Layer 7 of a small transformer language model trained on English Wikipedia (10 layers, counted from 0, width 128). Numbers have three digits each and are written without spaces.
A neuron adds its activation times its output weights to the MLP's output. To switch it off is to set its activation to zero at one token and run the rest of the model.

Output weights of the MLP neurons that the questions are about. A number n stands for (n - 500) times 0.0021.
n14: 551492533618349326403516443505540482401460511500440520468546492484505474588418426489500616545440623471376458428384407674613543583346451483558572611472396541522641565409489598601560508505419497369528451577505434752590353245543613628688385560405614338617482421568455426462727426416465419429414469384519446553571571583539566461655505478389505669592698440570397345442572300604516598516401
n79: 563552409537503457596443487481532481346359472392291509614538394438584539480528428401714417710600485384624491299454589400436435424440534760486361732338503444567661625615544642451672447466611615523398483621514458600494572576529450489636440481755531392469539516523383478517489276500494528492377462489468480515448577755403382396607481477433464465554508593577563494460461405538459556484419
n87: 423409379432519711429461613482538607602451527640422576443552461470605639469460519567463529438417621532628324509385622453611500624471475591503476559522561467655603506486463482475597605606553299644469418514328578560516613166536537435615437391397645661409450358426521489508536567656438511495463484388686381553468449440422370428446599561377511340425660442518505513688408202458471481555405
n116: 709696404526457432390435630524602590524567365188373314426490486391524517370403545467551617221372433341500614634439598667148496405370486608386670649475623533474493355567472352486319653562336658566438504511436528517575514978637455472635339757527375613444418513525524663614618559206664428369354377540615539500538497310621608529476449478554497653718386492401634510336553392548332660497526
n139: 437379483489503589614395321508432396353383618656636432572478417560579539652418382621511710593474542542389509446565415417494520527489532482564458288576434384562527630437525433408473418267603583447598480608445568490601430734354634406354492495543243517435581391575554579500585559348545430497515600471602605589492649610345485453540533480462362494451567412417545429676343479417750635503476
n180: 459317550535488478571514425466603443398302586545481475635461559675667577264526463612332592546642615420587604376551455459576628342514491611466503493524486379451542620369463445509412517419533394533421470571525330365462284592561566436583735445464480283497377492405480695660492609482546352443534302511548497651651566511475637599575280425536339593565569450647529509604526453466440491407411
n222: 668378334443293546479471503474585316756630604525269624457546567588518613503533506556366574527549458643466376317480512732486500441680626418476419528478403534314356382488559591531384509413437462330403448414637326773620611715526450533464426738408491464455352552420614589528372470639503464601407714457522600503586339491465525469467538413512425488500348578518577485382621438632518503652444
n277: 444518369347475330587554563637557700574586503490457537628625539454265379513552442234530348721409516470699536338631447587535472462518456514494509429328437459500397634543476451416480528764385420593349559500654503353390403529573506614448428346385534438561536576578512391384506636510625334455546419526465296602711564542326604589552414598494588446589558447611721380453460627353678372554520
n348: 371413476503470305489379522464503357564480491374528355488363576509635526491716649545590586552467562388485595581484483491447526522554388479546624590647746423451650331579509552709604471381515473700382332693494339358447530380674523480569494514514543395529574339716362451603556514628578474609392395481497474566270506413556435479593489416497503418456434478517520509364715270480324486610449
n368: 500391441300646479506494473419523484500416487440435395444500663383461404344468551547503656497638545564404432721584472760578646327446536573443446336413572457595379438503430451566488645425517354416301678288357381405322385818559633707634446412540734572619373512441308487750553554571506316596386462479600519436851355484481530567422481430527484578431538379506529387616558643503620683619404
n369: 543517642519467508527502458495465392430512505564587505583481539452382596528490640417534436408708678527441654475497541497383393563451530453327594354523716441487479540385380533652530500609487406412531477355704522588530510259491605599495553523467584503488507462523623598485442571409493563544293447713439550397617472531443528433525519428333438469519424393527471619451438595580442483476355
n432: 534433548476386681402511627573517437609466671459595642305328462506544426543575478413592626556494515437440353487442374521503464620694378508585483388442541511587513376458401634602526564419442421677532438363565619435528437230553541453475345566428417559492530449599528544605583528596395577459405611518466514500372375492516540500207462612448530416455563643527651712679383418625391301500554
n444: 525583486495560431620468521446594555536567420561402343353666381444428470638470506598583492589608654522569315575733516530535452429470574472527439554540402352424471686548492662540479431466407570538593525571452569466526332584389462275483402550535519410591339396302572566557358516535569527495562486542626447552263487508332600537380619532630525640321442676538560364442492508573516541438272
n460: 428508520401518463327650577483411461611689497512527522399461467555526472529452590574712446506386421461447241336341434522507500591489532523427715467341447535664527409443500632587532611505521461604387573403685608566392529364625601514523372664566421641489534388494455633523445444506310494489494545500544626455525535564390248432509691471589424652439427687550385392369560206611522463611527

Each question names a token from some text and the token that comes next. It shows the activations a of the neurons there, in the order above. A number n stands for (n - 500) times 0.021.

Then comes g, the gradient of the next token's log-probability with respect to the MLP's output, scaled to length 1. A neuron's effect is roughly proportional to its activation times (output weights . g). A number n stands for (n - 500) times 0.00069.

"l", then "w"
a: 500500500500703500499493500718500500504500
g: 386332526187340367540400300540513467310513384609614195487556538643606663652590391467217574511477387721505450588488468355767461443396632587860381486686399455619490467398664575745610458580602512601544478824361404655567507547404411351469504532594591626587480588484637713545529533348563598386685363501528602495216348393620711519459344494430470508506582627642332506343480250548369485377175
Switching off which neuron hurts the next token most? n139

"W", then "in"
a: 500499496500500500671500500500499500500500
g: 504506632590748484474434542514538386640444271446695283595572607515490316632300471705275579544512674507830699356276508577428495310651481640341728456449510489495387487322286592531513420446295614424425388399369624708506221528489622570528404579428645613522503516376510266775321743609653390700650534435473532612496536499389496543597288314499589578378206656583419319419492521497539262673582
Switching off which neuron hurts the next token most? n222

"ch", then " II"
a: 856500498500498500499498494500500492500500
g: 563718606313544465461794460631637568428442639475698460563478528558300577555390479533245617561287521604386563546424613618489392558473406536329473283386615418348899655629592423451638467482412671677414371409508453526383529394398493531406448136354556759355313733774500457604374193627425438353596315431365594562288558444435571301527515684493496500592563773649410306484579605512650489474478
Switching off which neuron hurts the next token most? n14

" |", then " Gu"
a: 498500745500500499500492540500497500500500
g: 542451440360661472417608577450576488482490609711385423803624582399327736646349385521801486533378383378403453485810433727524743581542454506518590590298671484485476341493455460130359347364518597489550508477535481582497537535563613527503555510808522735427228440367473506655437209600461623714542140676379481494427525415341415539753481519492391544496284373500611369281513474350620470647484
Which neuron, switched off, raises the next token's probability most? n87

"Re", then "g"
a: 500603500692539502792499499498500500495500
g: 455508586452452709419415246469634452635544450716593577661300397683405357476596505575777532574582792420599487526363480520644622250528390495362450329362343381262442321499344663379282464519562717446481326598749442550469610609462451681514476536436464629700476606221455559577389531434721370623596495602489562367356727725342363396616492635542477549532442483300354385536360575563497237870410
Switching off which neuron hurts the next token most? n222

" E", then "s"
a: 550494497500500493500742711500633500500500
g: 355484523623327400493457424472354680483379464471441540562451434439530363427414540422417437666354555503421318495385442870301780561620624302620613738432624654579494628610447388524390421612574355587561525352689517557271525331358562381733735580539499513617525834482484741524162464477607369535523422475409629518714453503396592584437508481432490288791227220368322668426516471388599702489621
Switching off which neuron hurts the next token most? n277

" of", then " W"
a: 492971500492494500500500500500492507500500
g: 421248463408641710674764267493445512253756575421482387340900365545605585339570620357424499628476605577433400505443567633551472467351298603456332514478546484631530318677354676631664619806462527460398347463316406583328436527397500474521575458535763424378675469484583441469327695418620619526334514664480519433380203679496625677404436605575591440710512523448242367407398522697437389497400
Switching off which neuron hurts the next token most? n79

"na", then "re"
a: 492500500500500572496500499500500702759500
g: 410535347439580571451413368442536548367676349650783453592508514506482551508655550582496692604573655700561508727539614397614502347256695666679422632569545300397332604194400313465498367392588526548585554513485631348548458539512313223287376620565127592643628584430684692498801636367483464552373295455382419557372542484647602347435565616227448491481661452573392217403396692528573517430405
Which neuron, switched off, raises the next token's probability most? n432

"ad", then "d"
a: 503500500500500499500500546500500499659500
g: 611572420460485497458463397378534311468314445180621568502414319511606505525361518549545757603762652450557657589814500701372779357433757388454429580664503640440506738487278336459590393642304506442511339769433560484423399320172377452710805278548525560533622518404422596369514706385360324611472591503567559614462469512375704559304647505445553398537382515593413393562506496546444295363635
Switching off which neuron hurts the next token most? n444

"ia", then "."
a: 541500499500500500500566849500717492500500
g: 532398910435569337253336507513344504600501664166757459518469393701501428420471681468604397463549598567554338646331206606369588888626537370709445349444347510653334476639589430601597538555620293473411254506457344545446639671307646507591389593535660545623541525752476553507472543459523549522471453405361514476457650585552742492337592328542569458352448460431498547228548603507320258569479
Which two neurons, each switched off alone, lower its probability most, in order? n348, n369

",", then " C"
a: 500498495500500500500494661500628492498582
g: 710331399314483603437294389459766664238755411395392473392583423892474801745569423303602512516356613565423511387468420572475657398286514501727590669510503532356777475474697663427414521505323578475605615441576552577502635494348318514480511599555652632600343485318553374538324571442269562591528342444521537677584531471489476394367323759420471409448359630746441589548375343283439491517362
Which neuron, switched off, raises the next token's probability most? n348

" Town", then " Hall"
a: 500578500611500500496492599500590615505500
g: 610451466624540613587625583484541455464546546688340452737391385427357594538511533468485544602434578301632626546649621511670359420483405664449648266434505433640576534273498595583472671522403688260264647181380415409475511542354368273431820461347671527258498312324631367649745402472384699488347432679624453293477420561629272411708228531434515540610545588826554480497535636583467461496330
Which two neurons, each switched off alone, lower its probability most, in order? n369, n79

",", then " "
a: 558495492921499500492500631496492495499519
g: 584361432358466583520562512684409731494623473575641688435468544334759584309507715455294508434536590305569327594345624304634490180520550451538145434723426414393365360577742525557577454547477716571480475670534562584481192441583429305527492439329304158822491437518578539420652450517699360627385761416595588560455465520580551452355610506308421642637553539569368662380454434396517616587417
Which neuron, switched off, raises the next token's probability most? n116

" La", then "M"
a: 723502500500690500492570500556500597500500
g: 562411671759373501706467398383448337490574437589302409518426575472534594710537298606505426686620391520447503324682650450424594457686368733460650441380509370361617477582679352558551510614479547355775356570580559390401525414538509638432569162673345666409342227675520316525254493733188488338620506603491424588416382593669329504643423613375537255472587459631644592572406384527566455766316
Which two neurons, each switched off alone, lower its probability most, in order? n139, n432

"y", then ","
a: 712493500500500500500494500500500562499500
g: 390376643498543486435391270287368586580430680486538614577384525680405483224674674472382462361528649519629517800601332201515308521675663453851356490529495590555388590397306496543621398580527498352463521437495516503573417434347516469559507705633311445555499302786502612600407651271486486378425551573482479572708698642568558661537638420302339496260414583249695705257454415622365407606556
Which neuron, switched off, raises the next token's probability most? n14